Layer 5 of a small transformer language model trained on English Wikipedia (11 layers, counted from 0, width 96). Numbers have three digits each and are written without spaces.
In attention head 0, each number of a token's query is one row of weights dot the token's vector x plus its bias. The head spreads its attention over the tokens so far by the softmax of query dot key.

Query weights of the head. A number n stands for (n - 500) times 0.00093.
q0 (bias -0.215): 558755354386404540482738623599438652450452493655379539497421405541507624593633412380423514584367799621425511533464500489629655373614712429503451591460240497593500510325741590547366323387222305664433460451487517558485394403486662531257431514508441547665366363511556666656459486553216397574
q1 (bias -0.058): 599394664456593687553448514488382593530597567372351542421447530644465301545441624345398513731465623467575333363487632650554549282453550555528510464589471674298616596475560456484595385490274274341494510475654516520616596523707553415393465512572602716517561302529490411563782529474413500420
q2 (bias -0.068): 436742460364452481481651500524398599518286534398359412625551337316565625631459531287469364430546546584616519484373484346445494284584452550446647673535566423601494580439494540203627491397611386487509430595567611474589447560408519457465333380440552582484491318459574567665552440608619308645
q3 (bias 0.276): 543439495505471401446441425481637492521403492349508413555737588489428729631418440520596591645473465486607572606506392603612410599526431424420514426620338352659587479626467470480359584406610599674489406399471468378340541343327494465550617356678481415514517552508445449477518559555586478664
q4 (bias 0.281): 393494654581439207216396447420605589663365371488512609488428342533562719444387555472356540418748455526497442548626579842433519658676392357571598548557609462516506512555573376513519474443481604576565576704503467430478558469399500388500515405411415465411454561559488393519292588500564475529
q5 (bias -0.204): 756398352458411279550513475481341487494408484395550500432395510433625639510196468453441500311617568534343398537608439524662667325497392570674503480399540737716654610519464732450420416425417383412668713416571478611375438447373490532387326535479347513374366493643500453497562587585599457517
q6 (bias 0.153): 295519537515582462473550361300467459625401568500290306570558337408655372629412239570241282539567593562427320688612419367597603795758349660587649617303637414398563431440489825439623596617476515453560717537542416465636444584466383389557452631387656465286459414515452627554289596433539315351
q7 (bias 0.237): 319458445402482376550493274450403528431594358372576433626487293382500443409450352261531535336335357486458645334439447640359412618532500560567311525536566507605279547596356446383539660514624274482337618675536554364575600690500572534626585554559479394536766366542658504400749465776583444673
q8 (bias 0.230): 489621589615475738450405639534634347408453396463530605462534489524639389567702696236514444454600476608595400460454603684781359554428511412701425747339566371435323517424510486313649425331518394307573557438633527432471476542514244582497429436270328440582331479553397606343625310572327448475
q9 (bias -0.177): 775258594546114394327258795307425539389635617504705421398508380643240402386531603522681504731302219428601716662638425585372438387590491596588521303647544475441381371564504602553200402357554755518539438526346416433429561338534392496529640458509423421518483685496277385487573592362892846743
q10 (bias 0.315): 290509437503598463381581434532595454630527588536384494551512585396586547445556376638348271525461458620416698636647272535509441636570494522585337380647712480395351368693347524500447460478500472280485528473406441230447457574470522548608715497529606379516397485565563416622542441573462491627
q11 (bias -0.380): 634383463483603391504552422384556706542613260590328548574290771326459571368378422560486356553541385440757462653391377507497458503429532265490314645634462627414742418507466614406570519635345444624692560429580630482500432274588489413431470517584493678408439473590598633595609524493718353318
q12 (bias -0.281): 737560240572796346356422569519331674535578667380459679665347462399564341321316663593320463493400609684585483514634479472629534581423299564523609441576510481370657523337589513462678500763391572448423421467516441459507436476566458447452543626582490343431410543459689503393411520410430450674
q13 (bias 0.135): 534490468634680507279480433421535369621398464404453738390363658711415554536647601402686369493741500374600389255419413442503580544367618526393552412594474441562362487409348770510674546588503543591562493438537564379503415527500571391466523399458429406402653607547578530503476703758442674360
q14 (bias -0.081): 634262406579416649520465558771485531536578435399627403326183445369577524496535367508599600626397579647449431671362811484295520437456445477426618698472392544472293389439292391660512370325319676528350429485457437437607653531591683459533492392648671492333259393788584720768671613427504535348
q15 (bias 0.131): 530460662425534346256661373500208496507422405461465578355642643307474462489593384538635500169664572656515372603568545477514321610645360463557409576730670552554461458333728518313354576382462563674614417406596671440508427593391374403304403532853373481436434533351464586579461444763420405584
q16 (bias 0.021): 571354306639663440646351599369457485323450734518393600760500496593716549345604409504424372406398489295303599360470586534486511411698481504419475254718611458527722258547475654381246541549588444474614549301569671425308566389438557493343439779516486567629453366674493575601492444500378368580
q17 (bias -0.118): 514537454575413319387707558735590457374698507393374712487426359689356497527391401486550520332401670604456636389524418514404273519611672530474434614466433567615379695576635536649425469462392514294567407682691506706555520456533742591306405503561365534421553421618533555544570615444448353448
q18 (bias 0.023): 330435341686485691460518477636371583527381565360588504691612463588439674308617493537353335673614472522672338549419290366411533430537481326548461307411543616549542497568433546438680554589440460619482567721594503611696360420568750669401468507442568178600579489529425331386789328672511277642
q19 (bias -0.005): 440456450454443608515493457648433405717401365518352511274546395564369616559519547466522678537706360719511478236634474406662689468394496434174594395751522413603500615547439368704507404481294552673504522460527454650320376389413549443431643458169651411530493489389504541687184522522663562708
q20 (bias 0.039): 658353342557504575387526794426322195441315463450486530518432485521507576741276605455573449466598623607347441580560504374533552323466477411387605651308563444734525366656775673433728490602715451549651662231462475575391500348460603629675647383426515515254467434381558526346539668485462540626
q21 (bias -0.071): 399599641408370372597635615555695629389283591629478527522478578378633656393430504543530458115402385657631462512554570551609435489661465642416612758539427406746392547391425738427485582473369743668280636492354581574480099362568677489529589518520358539320628312700339578508492538583401648575
q22 (bias -0.035): 383398488488453208408305747721539578315223655587635562444480450707427374607371516454427353592492636606347500627625320403540479413610677615437504601739475496334157555561665704620342304420603309475386290714496662332487463459569407688407500280382689712639557508636262688642336624532542345411
q23 (bias 0.072): 393407409425600322516673433466399546584616701346463527416380293262419448289370393611519581524527492612421488448806722351565759391396344434474500724659757662383621426573504454457413562660585236384267385573573286337349577285485689466411523676281611378340796500504450559433549665550448450432
q24 (bias -0.012): 333463533576246424299330669568342626363493556511546429474396408670433485496318562595267537629831558623432537669565378377709579698330561522339357580447283581484435361500445504481405619581337568481403733493737507538393418575452650485528660478500430508584419283383412428451641903655434444577
q25 (bias 0.026): 568612847564609409464421639665609465500519659459577339271391480587399600543429765161639550651716668432406643492432305633611512410520344441765500544520281422325492519235622355397456635336309567216376392523296617612440620366535496504297728507695439417504477589437393552492545453458613430488
q26 (bias 0.055): 566454478504299287714539311588647245611489697522622320631456531489606547312438263664307417625492493539554458465551640480590546632539563416690264480332680644564374471677676329345756468527353361500424453447696787574656337512361606541395396449423354338516564338554414570407320596432678325520
q27 (bias -0.086): 569526613493512295393352395410370459669504467706426635742482427486641626523398434389459786294419496157443626566553492539518511406473604350604676788668575624605576564588522354636602675254208394546504416629441576355542537579397674413628453432579504409769300308579493595469579553326399441372
q28 (bias 0.011): 646710379547216423335561516348344526557653485525635610589780369463496388561458418531459350558467471609572414516761396605400747453305218511504663237531474664296540669541515250370443443337610550469583365604391635685512362671474271379450474478336585496539548582576596569677330546716629579383
q29 (bias -0.154): 655403511532534640662467531681636626418574450682462551369602418532518608405504571456435413485471631597409554627578478515528387312350303635437564537467464802557578642357358507338357827563436228600384411507686412292389414380411534493538472618369471346496622418274689518574363467493815724568
q30 (bias 0.083): 444379515534500756388572360704405473452454633432255425446698476550484585702648543677375332741415565415591586183424231325639580667354330472334787561500622534516511500438681465448796408350640512645633572469338458488427430302473618439590270557663454767589570512556589344259314349555463398431
q31 (bias 0.011): 354526557600481747317560338486390507579681442408645651331575538600463372279314489155533621605272619417348544492650549530417437373515594600377695372662522601408518468529489475407463721553523742466332530460644656414530179515554678532528633306418312314413420656578478478436531530478302401432
q32 (bias 0.075): 568553513477421249340709586647526483478535467494519420536358459516593503456426582432523749442533637524365771500551490607398359455438466433570392414387667538701516436559448611429240400545361547726550575690298635551360636221461359481374415583557369348551484559470566541446328574559714616500
q33 (bias -0.131): 507535510270763478471601523575620687193356437538533386663579438583535475500568552094402426612472587639686324599576489496448564326405478447439469456478575624585528629318688635335640453511578342478528587640470339616605556582633544514416586490587315335686504448246469554507772547426445465452
q34 (bias 0.330): 507546471526414398744439536305683536597391242378538403392455476665560319547490366571470609490546383586497563572551425435572571551404531457385369339633477563448374513739321513449486687367792557514510367362602391401261517691461558458509506631592631561466645477574543710486350567516455695672
q35 (bias -0.030): 518410572547551358418376587544480427668551437642530792466530382446462895577291648525549531521583579449345583417582479576552500149482532518627455558296693427420582296576497476450358273572496674626524482541634612403496556373493439623523360413333359550342476604398445301650375327479558657504
q36 (bias 0.298): 524360644467408720245233541536503541477692493560726603564596489570503521400556675637469493517554403401479544369441573680298521464387504552569453613528809532204497300652591450483406394412521601612442468692366553437637527535595496687585547358329412389387609547579399294535540441310564585447
q37 (bias -0.374): 745560335405577311435521624597438564538422527569595337411435469566537434639459447352483695500743510490694389368524548486503766409402344429571537524528371621598651664490715596589719430413539678396608362497651330486372604592550503424378513532651473517469543397582424589424298435570266278395
q38 (bias 0.353): 599424452273440444553448510506565524700476452538657430437421544518691612683438482429398382602524658591463421544609373456751454441645500638488413553488348543364177665575575503562648509328694383491409547413452412447509482512569569500356524401497467417475536329451491373643666515500538406465
q39 (bias 0.409): 605569614716582480483362235410542427462449470400547276425542439777556575393554408609566507476589370469319550462361605424611413494486609390564408138483537610673549548625533643463328578490493540384556691454385471694463550704228527348453448442599598554521477608705454449374490460618562553410
q40 (bias -0.120): 438304500648472359507246438503503503497572584474481282420569372293507597473369483441574628580470603286490577412528414570423706271661517514523427493472663478609655555403463474582352408367688655660659448634462526483639578459577374533693530598464427565319460333500660566614183682601405696402
q41 (bias -0.262): 525500480493518727393436236574507413405557715645490423264578461385375360542365349568728629493403462565581420648536411486517408369403504447413686364561335454347466543328380394567677543389606348457378353576500541639582549620466626643417401638537644504795541486521775663233357489524659448457
q42 (bias 0.472): 617345544590435515285368452429715463549414426582455381405263432648652629485462467784371559447636598489365596638394182657737522650523355545408449473591507468716388546485551446353519315531577395782470591401438493325458437358346699627387431582504511474672551617597708213375566755504531648477
q43 (bias -0.141): 489600372286604443618587440655356221402663608482563534500475496540846416241462529561515481744382449369274422689420435307632568432701412661418331462420654578753558529437485515542583360535508470446545446702594399473504400560577349478656022611508522485423482555515603538527315421541492433326
q44 (bias 0.144): 479573296330466508329529615346559386604860699421523414604460575405582219463604560362682496408645412622533537348776546580379376437695420578476564534525537333700424363512608472566467404529551529391349538532553757257538492648811513345415672449774560952378553338459653604584543413423356317203
q45 (bias -0.038): 351376469555434464504688238373424326480493436407681493535517628770635427557677419580323464547511654419392574511314405592528587363238617543397704562580368318515396582570286423529728430434426453383447580363463452628438649694532471663480643507447718453463659348396647631474485258426596610677
q46 (bias 0.037): 320531588447528504472476453341462559433584367303496468473485584287641540610301782624426590729736654508337527293392532382496520508269508520398392508617571463565695676527662511580333463557680198568578428589540606532291340472632553401500657598366326584504671213773755520340475155481687535378
q47 (bias 0.019): 657675619444763500639460523617576350564611222597699518686524482375432540504322451342624493533433405711319429467734317400447330562578412457459250390452421323489252479496352434591576561445455420474604478309346341628419532533705422661568497734283486467404518419504447639463598442642441546622
q48 (bias -0.145): 397574648402490750527575359549448507453458497588617466411503410536580213483432603586467493510523349604310239472462541413424748506517676514510344607397561647262471282629404516677770614548472415555644352546443526607483410646546441484494556658253477732476637650412387510682465510470524460528
q49 (bias -0.040): 321497534503250414539511621311530441536673364456569602497493797527535482437447686396583479411573616533380340341339521377521635395543626620497486223532409533715636533593321442482457388359639745385685676341467470615475653345493435374437541386597586589439802497338717589400570489382522535446
q50 (bias 0.111): 262739447398466515411496386360479746432549572496442515668395612571591493368659457251421486597324400436394475459541537643618570630635601325287586534541580548523631403443311550386493664515341390522518842557490412414511576467529489433479521563616525235062561504581686404671412540669289558609
q51 (bias -0.037): 496678397551478546582543273480405559490480416537394514321493511507573633440436645633462577450472479518295580449210346547566486443819410352628552392690595623467428460227476579436500490493800571583503482573523371597575646698414453404433613453582631308659507341419755354722725379361507346464
q52 (bias -0.026): 484458357227683465457488583463552473518578653601453546250321686642350452705520432701355442472431500568816534552484488520356461411484365287334314508236786661359556529565375387367402424448456473591377622508493504480769469624249639556701628381500371574290638279224348327595524508538560481464
q53 (bias 0.025): 496387389359621558778518393712558613634514391490507429524531602596532289668752570641616687301367361423425514555601424606524561319302631397568465471609692211566500598524552580608579583580570417427564289503421425504500334407371672358547614347549406604314525525504322543616276726518463369460
q54 (bias 0.072): 385582772325504653699649674558315275521485560464436662751427631511376512602706433654474545469545673655625556457650439438356192330418554678446315515685534411535284468556589522637500500620508523446429438652486409358662709557389457372379243352296607599632485392519496615488460405396259317449
q55 (bias -0.068): 578860750557496332433456638468676646435567391486335474443532481457624444434582240635384591638283564538334267579422661508334274451299658198286604444545706542405610570421464446470593332477389700477405478554520557496406573625421610675545371683593651615444587435511565481511392441486530635443
q56 (bias -0.038): 616332561410347493359350411756493531562423589437695375649463715758486528264714293507387576419677514354601623532482627447541416553646674569474432592595472441572597388316466487472388341784558514493490592391510367659585647556531639423480500480272385402496490575503422549243536584432418500353
q57 (bias -0.145): 449153789545405578348477504408559259431444511522572670568504343582580626550508625802549450512451384484601256730586347678704547526508453273437394457461427594480515742201575481644348464291476694677615359621371711551355458481489437425573586533435447465441477413670357633590488244413456691675
q58 (bias 0.032): 426664551605546414422415530500821596496504392457659448417721410547372389641760583648500807357266339301719305314713328612520541496558331367238528793397367424383527377492469586671545556488659346335484356512751764426434592427524637324416383384449650484232484544435476557500715468575508600413
q59 (bias 0.113): 572422412540616762397477548540414340598341645449514241379630771413668274410428356588630522561581445477508726573603492272529583306257423616625331469534418507589485397592577620530629528538500345354385634666636384844783541459349643252585657507420555466708433515455430565565484451374403493372
q60 (bias -0.105): 608685582588372304344493473430430667699285319264726325479655574578580466599426622489414652396504390560504467425578541327371419479650459515531432414448394658598617552428379631548633647421329574616580500292422757362358424353331387677324227427562453695317536428430479433303546452543545453538
q61 (bias 0.002): 464528456497330418236312802480652476516585351510480398641355521663486550539511617554684451421390456695426622616564461370552878544312242535554600622142630440402428463497548517613560625518464443507458436414441541600439583659597486486420387611284362582518587517475579738479482514683413403623
q62 (bias 0.167): 324577302600473526560612242578472342503521569603597651352450545650661598722455572410478240391377590500459511621263695333569441457454659663578609447590434490569622493449706439422489369545408355304093372355507564538530664570297439461381471288567565705360471544496533534399662571478447302721
q63 (bias 0.031): 390537573612415614572610564464536522584475496482433639840727397504348293545508412515648329412485529550508541296515504415504730601589473388661331561588515595527249528474511566440557598719352474412303427614455284782404630673677458515627362439647500655638548636308305659329476477382403712199

Each question shows a short text with each token's key, already scaled and adjusted for position as the last token sees it. A number n stands for (n - 500) times 0.0018.

Then comes the last token's vector x. A number n stands for (n - 500) times 0.0068.

0 " T": 447528515469506462599578559458833243311516507645521324495416441490386543469508580479572356507606527487446467427503501463456460746478670403533624526594547529524581531469432490520577474526567421
1 "h": 295604592451586289489691527500785341445557459542386520653460441461444395504541579610475505477601476545441449299448488451469444552596586350589495556575597561537613403540480491473504553477430423
2 "is": 500542555499573386583563476457691346435543490541366478508435489528428437460555518524499540616490455535565432438548541511427514578579654399653548550609580555455622562601491534485554524484493458
3 " ch": 605492653559699329518747563505849343360580470592348512631542445545480495466551574566508480465540346668538462341398439510543365527598623420589475579602556630509574415534498566445536516495433499
4 "an": 575561553607626413645582483544731392414599537572304418537480495387455474402411449472511585479488585522528487452433446459518505503638538311513587549525602624563504590499553546411524482445593432
5 "ge": 658453560601576346536707465496877301437547454553406537620458485557448462493514576526430537453542585600481364387452543461485413551466664446561553427615606586549570583449484507422442522454513454
6 " m": 453383464628663465554658564481766329367565475574378464585486416507354483542498537549507512552544576420603508524459514553505408601570620349680480473623578586446488462508471487452525547461516485
7 "ar": 334453421668640404593570524515797368478504515513362522458503519479486407434591407548438540465488516366630612596390606545458380451529693388657502453662463514517469550453423551363475555503538518
8 "k": 432503402617676377509635553453815309451570529461366505575621410452367426463479488514503603474510444451672542603387560569471423414433667447623447434572561550607615543518518495526481475441484559
x: 296444819719589608481661515458602286554689432489470355401647389376558823456705509387475554361571465492346359510538624551453517300480432619712152399389495361427479438692570464504521415617700423460626740237369361352746330543414584396504428557410548242631523555561475418433505592725587512428
Which two tokens does the last token look at most, in order? 0 " T", 6 " m"

0 " for": 474508508493483483577557551452803252293540515641525313497410458488384542485480586460559355516611525504473478466511496442455487769473671422549633532590547536531580539471435480532570455525566403
1 "est": 366640591555567362555666456464775425430527512593410436499521469542477425538504501611347582527332561548373386341454460445476466498631630494527471554574588495527506542428504511367432550481499488
2 " is": 528514496510526383558617620451741311342570488611431521559498514535538505553454576493433497645462515515508467477519568499431488679554686509572498483580588554510427569504509469524486480552641497
3 " l": 550484591506658330462683564481747266389599440629383469547539473531420495513567466491404477541525360597526441355474499537459417586560715398652429518676589590478483509503395475394454510458550488
4 "i": 665470705643741218560653508523866384500607464542347477598454450385452483367458424533596561533455503696594390484537554509453472452541653419602447563592550635501437583579402562483450474562492470
5 "k": 546442549645664404568628525488705411485617524540455559590530449484502492521570520549455468491560542522597381544497562486420514475402566232615474428490538540564560481486481491490498432450524403
6 "el": 497328430593722347490575429413671362459490513627341603491437443567398423368575493450457490441452624490581410491429575561345491460472716384515470477686507621668568635562540455393460473434644457
7 "y": 433440469563655389503479523463676425459518402647350405474499506502391498390562498434464633471501603514510529511392506448493516513538672328591545556561472599698499549437527467457522476422489499
8 " the": 452486439549590481529641537489756398383533467609439483527413487529363458442406540420487442548466474449570520493358503551506501691489655409619505483624542589534596478494456449471514477434547403
x: 460465531556526780453384627484633352557446550364601569630589567476552577570643491546519668548630709714409554486387498547540642474577409555471442331540457509507285493464562581544479121362639368351246657534436677240505623573370678385367257564507275461393558565464540283353419416768399701310
Which token does the last token look at most, and with what share of its attention? 2 " is", with about 50%

0 "5": 494515482482488481584539564421826244319524509639523316518416457485382537511497591472555317511589517492492455469533507450452462789474675406571634501599533553507555567450434482501573446523564417
1 " |": 492692626509663355723694523182925357560559475584385460541420449526410412425448492448506478534438593467598254322549678557472469467655763413567489494610675654491545530416511409465550515452500560
2 " 202": 455603533560604385616638548427812320492541483572456477608458490593491505482536534624494373478494436573616359433470493468512445548683664375535508528615616602433435551359527528316538453517510546
3 "6": 459531507610575471655667488396788382485458453472410542648410470447492457485442609559409417523371419547521328545486524547516481581622660400596455532568543644520530566440559450433526475445508492
4 " |": 498448387667669368680680466207905358554521458571437465553388433504446472404441544457518465520407380641648316439485713616428453516671739391595482530589659618457576561453502410442582490437518535
5 " ": 574362560650632352628644473439832310491474465492359467519557486479473465477515587499573500586436486515601396503499584529504521503580691411671457549578571581460496475456376494461534431507446473
6 " |": 611267305824724364604699541232907420555507480589470511543348449517479432393432494498473522522453567468575516556423735599425424484718789409570471568623633584434501513467491422434527517437530583
7 " ": 474456456684626345598655498452825321514479462476370486525550492472473478467526574498594514574444573385625513584468638525503539499570719422673474546577549610470525457440382489518551423503436475
8 " |": 410460325746676392546701594238894419572514479583492532544329453519482475391460476518491522494486590299400696657407807582408417476732802421549494565613651595422537502419490431491556489452529593
x: 262542621537694638683507296521498525525471475490601266442446329520674301586636323417433639449602425634429578608521495635478533524553277413408376226751422508503250543606619472365459534296788474261280585368366482305636559588569742527409610575618492464487551555511491450394649813569264496485
Which token does the last token look at most? 4 " |"

0 "es": 479520493484468470589539536433811243297521531632527301492417454491382543482483564478550346511612521487462460466539510446456473770463667409560653511599538545518574554484425481522558451513565405
1 " pro": 341740639501603269548739535570781356473458465501338446407395542569402413474431511570515469537427494507429410408507453521513376522621744469608476539603550575506501518529430534417518510546580568
2 "h": 502585574542626434565613561430747419470605476685394524643448520531475477564631535554493469385601377549519424292421508432441388509454667299529491559591562586527577374403487503503472523490505396
3 "i": 580539680552625313543640489550831400507580476486377569606422439391440429340552529451499487536444417614488375489578526508417437520456673462638461459636547697491505573595465535496458416546534439
4 "b": 693351567527664417586668484554718466498486594596326494512456456523491443423550526488487597385471549619594458452406513415470519519529717410686481450662483612487535503476518545349488472411429478
5 "it": 521450590568712484621609502499761303496468498546400488578451500624432493484392527541561562513516614522577384487427499466448414435516678373554467489647540522591534525457461517422420490486465433
6 "ed": 489353464632640475592529535498711302463527536567365574550446465456473421490488552533558500475542536478603473545478531483393400443561695372488469524573480493639485599487595540450416474514455463
7 ",": 498434483585634510571571594410815351391552433524390515538460483471405452485376605506542474523489518481523495543372600464421407629547737391610479533671538477545476533386509419525469475514494449
8 " 19": 447562443580633400586584598426751394520478447538465486589431505540469467527523550691465387507459484381493613563365551479462427664638729431618494520645553554427433572381520545374501470515525486
x: 360455348505482678506554537587672322392609738602633377646594310393634634641668417499452677557372538670480538483523430506580345558473465503489609395412603472568261401677557640462461394220400503305410609188472641441268586335454430543551564581684418537463617288616470422394655617765199512391
Which two tokens does the last token look at most, in order? 0 "es", 7 ","

0 "5": 494515482482488481584539564421826244319524509639523316518416457485382537511497591472555317511589517492492455469533507450452462789474675406571634501599533553507555567450434482501573446523564417
1 " |": 492692626509663355723694523182925357560559475584385460541420449526410412425448492448506478534438593467598254322549678557472469467655763413567489494610675654491545530416511409465550515452500560
2 " 19": 435559555601637330630611560407774410524475436542468486582420500521491460505531572694501428526391463642572370423473516481447490626683712438616494538617550566405435547385545553380527473516503544
3 "2": 559562515671637349609626574456819387552507559526372473606459507507535429477417561610478477469468447676506353554500522409569485463683697409497432523546562621515490553321553534318526488526456487
4 "6": 533510504642561473653663488410779386480434451440383547644424484466466451491462619518397414521394453566510392560494554526527476580629697410590498532604574650548500534436549445436510483477477506
5 " |": 584350345739705378662655466189915363552532461583429482537401454531447467420433526457515476528424432609606396475464742636431436503666766388595471522606655603459550555442491407429582495457512559
6 " 19": 502378418663673376620617566400763420525486435566468496583425506525521468502525574693516454535403570403549547563397579510457487630678728435630472537613536545404433543384543549380532469517486526
7 "2": 416364489703576369608658565460832377546522558536366475604472513507559428484408552615495492485474468371521604653426572441585487475683700406501416529536574599518485536319556535328525493536444472
8 "7": 431479474678518464625644470389765375495439472445390546632438479488451446489465612540398403535386505421510598597509633556497489589622713440591493511619591632539485516458533459441483490482463470
x: 429438596425614449373705541322616455582543487523317255390565417485463659461804523618439520621520558690265674356633281694520486698552496487649447497528580499557418301513574478598688492386522350364329623204526392461431578603353549583508711574505343389515608448509429252269505681706220549492
Which two tokens does the last token look at most, in order? 5 " |", 0 "5"

0 "0": 503515486479489482579542569419827250311522515649518322515407458481376540508495595472543313528571511494501462477529511453452471797482674412563635506596533555517568570446437485502574442520566422
1 ";": 514606595555584349738673568273896362483563498477369482558444439522453456477467494440527465551442544501563349395515597535439488473696739373585490561560611625476524568366497465487524440485462530
2 " 19": 429548559597620327627613555400780409530482453530471475580417494504480464487547567701480406511401460642566380424497520470437492639662731449604500536615553568403438564382543534386528467507517537
3 "6": 489552531669659392552687551434791456504473508507389516633429471440453464444410549559439484517438395593495362593525535456547453542589693440608393537596540663551474542348584443349568457481530541
4 "2": 555447491657571414687659492415833346524476485468348515632441514511519409502489567578407377495426513630503364525473578475543505523663721403510528528567610644518521545408506512427474521492414481
5 ";": 519412417669626365699643537266886368482552497462378508542444451518476465456476505435505475542409447548574482466428670602429483525693722364610482550572585610447494587404489437478523448482480503
6 " 19": 504388433654671355619618560404764418533488450543471479572432497516517461487538563693503436516398576407564550552399573515452484632670728445623476537606542549403421540390546540376532469509505533
7 "6": 427418504700555398540696555441799450495482501517383516643443475435468453438404541549455506537444566443549609693465556512558447553589688443614372540583537652558464524340584437351582463490529539
8 "3": 433506516714542445641701492425826387505457460443356481621435496500515372483456578560447413525377459396540596602420632528535484552632683454517519523560611622500521485439520475442459522499408503
x: 363524560424579649364651405257741432656561457602350242303590331569469558419786461622491475469595618655224776326613282608472457751478484543627522475489540498502509461525621484581608413359489419404392570225530373472469594482360544555667713559524306445577637504529415294306504684696278427441
Which two tokens does the last token look at most, in order? 0 "0", 5 ";"

0 "h": 474521501478481473572567550442818253290529521648515344502394435481388541473511587478546328503595531488462480443513503437461450777452667395563635513600532549524592547489432485517554456495563418
1 "a": 374673582449576250580591491524813307566530535476320452500426503388460359409582524465487453499527484433448355403663480400462445497508662368537478448569567602551585554557549461464529436443491444
2 "us": 425611548519575314556571502491729328508555457468351474602539505544480484470518493578453469582537463525427290440556559508414471497494631350642509502505471576460589557520460521469479420476431511
3 "er": 488564581531635360539623440464833333405489416545351499547418405641454495435498527569516485433480380686444341374417447440494370480451676428578561501619616559498551556503484533565390589519440564
4 ";": 468470496660611422632618623341868348443587449514398512532439444492461460518428494487499472532469418594586481475414583540447402530615704379603497579580542540463486596361501423482519444507498503
5 " 19": 567377455649640367583603586415758395534502473549473493582423497522481479511532563696457418493439520498555521500430533470460463655632734441616490498619539562413441571367536529378534444499530514
6 "3": 489369535735580386551680581491790435567513551492391429595418504491489416458402570598465501504454572498502536650454537410583447523645659456503451489543547596474503485323548462331513465497475517
7 "5": 469458499632549477616640531408758376499468456469335524646427484473465421522480606487395413529405560464469548581482604530516477627654725396602517543595553634545488536418536442421508495493454470
8 ";": 487498413601616408639618575294873350464576493460360511550450452517482463471456518450498461534431545390456640554398685596451445546674728381600489555576576585449485605392511432466514453490482503
x: 201608563521776615631483386505895534423420452512531409525487427383749517634555344504519548455454614512504642462514402610553475623382464497654435264573395449571378524482522469370676461520619457400409589294383540384552780561340607442401608529641433345393411635490422334363541675768118487424
Which token does the last token look at most? 0 "h"

0 "an": 471519483483472478579541535451817247296525527642503322503420445497381543493496574488547338516606511481471465453516483447468477777458654401554646507592532537524570556482423491517563459510561385
1 "ad": 446703554501626223594699457487770384552468573451341482489465463619548376470519408519490580583460443513407322336586531478474438493669617432502493475472571555513601443632494462403398436506559446
2 "a": 462641595538568325625573458536823286558496481473359435539486475480469449469484475510508488469571431516414280426583508440455365395575688396508420506573616530547625523508496464477522474472464372
3 " \"": 532509543506546402579644621442843244458563435603476435507459517459460528455428544513503359528548494517523465446506591564440284667564715397670499481555615564457602578393522387415612384494634463
4 "f": 648437640616646355568694570520805313432550502583415461536397531530443428453511531496518545455625531651582400504438496478516422494493690480561411486617523577492545425467458413435581473441544541
5 "ir": 593287531646684417519632529441686406541588515666432435466499537476464426479451513680454494536442619443647530480499494489469475497531701391544402557545559552525595600514453521531512647473453429
6 "m": 541348400582693405530628463411723443456526526549303475522552358544403472564499584587436612481604623470578511522484548422424554518596650392625482541605546533563547536518551475404493492451479559
7 "ly": 407398425544701309533586493468728433514508405573402446492487498577486491476604532471568587460491615479542519437330616483451569548610692429606597493605508566585429519500473523472459488446456507
8 " con": 496550380555587432617663521541748310416510459564372429473495553597414444474443573599494480543480368287565553556344457570537427604598729466590469570619573588489555495456480537427624508543583549
x: 383425261781584564620329254515572369268540597605570449585627564397499601484495408534439710458597610767353506377646495720643430404547484507424587468456499331536229528679457621451409274422706505340317671387603664474551449439456619601579249501371332547618442418463577243599603530685411516452
Which token does the last token look at most? 3 " \""

0 "ge": 466504489475470464577561539442825246303535507637529322501399465505381540491498576477539333491594542485459472451523504444457457780457665416569642493617554535526580556480435497502558457511568398
1 "\"": 478474530454515389622661595385832252385580418555475386553478510454476559460472521480497377564498512502484508420598512462428280615644722366687482574609685557448599621376513436394583364462574487
2 ".": 496520581580626429719565545329842330417595441570490436535479491531493493487440487490536536565467514521444328380415630532451374614601650412629414516636607622443547547394492434481510535423579390
3 "\n": 547502564612707345664624580340929381497566430514452385575440472589468492506455494521511524572474463581540356421483604513442393522541707432602498485592660614525521561412475452486615465479535506
4 "\n": 554469619614680377649666603383879362483587495546459401595395530534504432514488531490529450584507507533538386471487684495465441671582685466677512482590585618461548522387460428507582515426584455
5 "==": 512462596654636326540674647272859359507591418549450403653367533499384403373429550502507437533460563487498399516407758520434416678631663453640500430561673631524516515352432440501556494446657411
6 "E": 415356462590680359627648620465781292490552371571415470547506534592462502439462515409587451623552578447660483577477612591532448599605700412630454568628586572510542554468460544464598479500483505
7 "c": 344501395575658337581606462449725426406510556501315468467474482433427432387571490575433500576348442338604541562434603537434487590596658474575525528686551561488628478558575459487482506434463424
8 "ol": 388552359603636366464646492452739476354521532583377517514403446663464290422492542558462463524433344282597532555467580546372425525535707482557456498685528536541582628449535567328509533421574524
x: 442491683640529564707385412329561284568643294501519278527604515223772582608523477723570293620471530479543463562498428667504488413584256355429560270445514424491393237765509664563247510316552504512178377560405653384486600553617556347667485610359375522611525530461586349445706634746487525534
Which token does the last token look at most? 5 "=="

0 ".": 494511489477487476622541558414841239317526512623529316498404448491402539493493557476562348515589498488470446439521530456446435776485676415568623504610551551498579573447437483523565457515580405
1 "\n": 453573576509633357684659572328946357510543450487453421574434470573471476535480495525493535550490508503485326350546587505438405501572735456590499463598661623527511567403472434490622465475541524
2 "\n": 471529608527655377664665613376890368495581501548440420597388540540498442514483554479514469581495461542426349401504653486461450653582702471694510476578578610477545526388464423516583529432585474
3 "==": 545468560570624305577676634281865361508571428544461406660367535494378411361427555511502440535466456538425323464446744489419418653641674444644504431565670639532523517355425449500540495443664412
4 " T": 614451625596721362647666558501803342412525443592431407555478474528448491421506458443563536553514520560580416476398549536548490523619742362550475517590607588546553434472446466483546542508471533
5 "r": 608298579612730343593717526495723300482445468499313480601451538426438521525490615496500489503531726525707492507382453539500450559657533421735429605586516596488483488527529561358576497491531500
6 "ad": 396272444665735290547660432490806379568524574509263545586523440567569283489540484469499541511550643513608484516359532615436513555638541432453481491476476622538572438601574516321501436470572475
7 "e": 357318467683535329622690460572724334477503455447458408627482469548455498476417522540499578426552539487620500550449589466505453383613637436528582580608577575508549522384521555394518470496439507
8 " ": 439528437655602364617620468443830309446498477486344449521603509471394400530498582513557483560436485365611563530440576543509480527509685422607523498599577631537470448461391466434521404524478452
x: 284506519603725635297583305426618358373490485423454418530425482528553503328630391553424599381426738574573346492592522780579542527525402558505500399473767243380296510529452630471598543328735410451463565338511522474706624582201520390441333644586397503507621520586383337526513616820343569570
Which token does the last token look at most? 3 "=="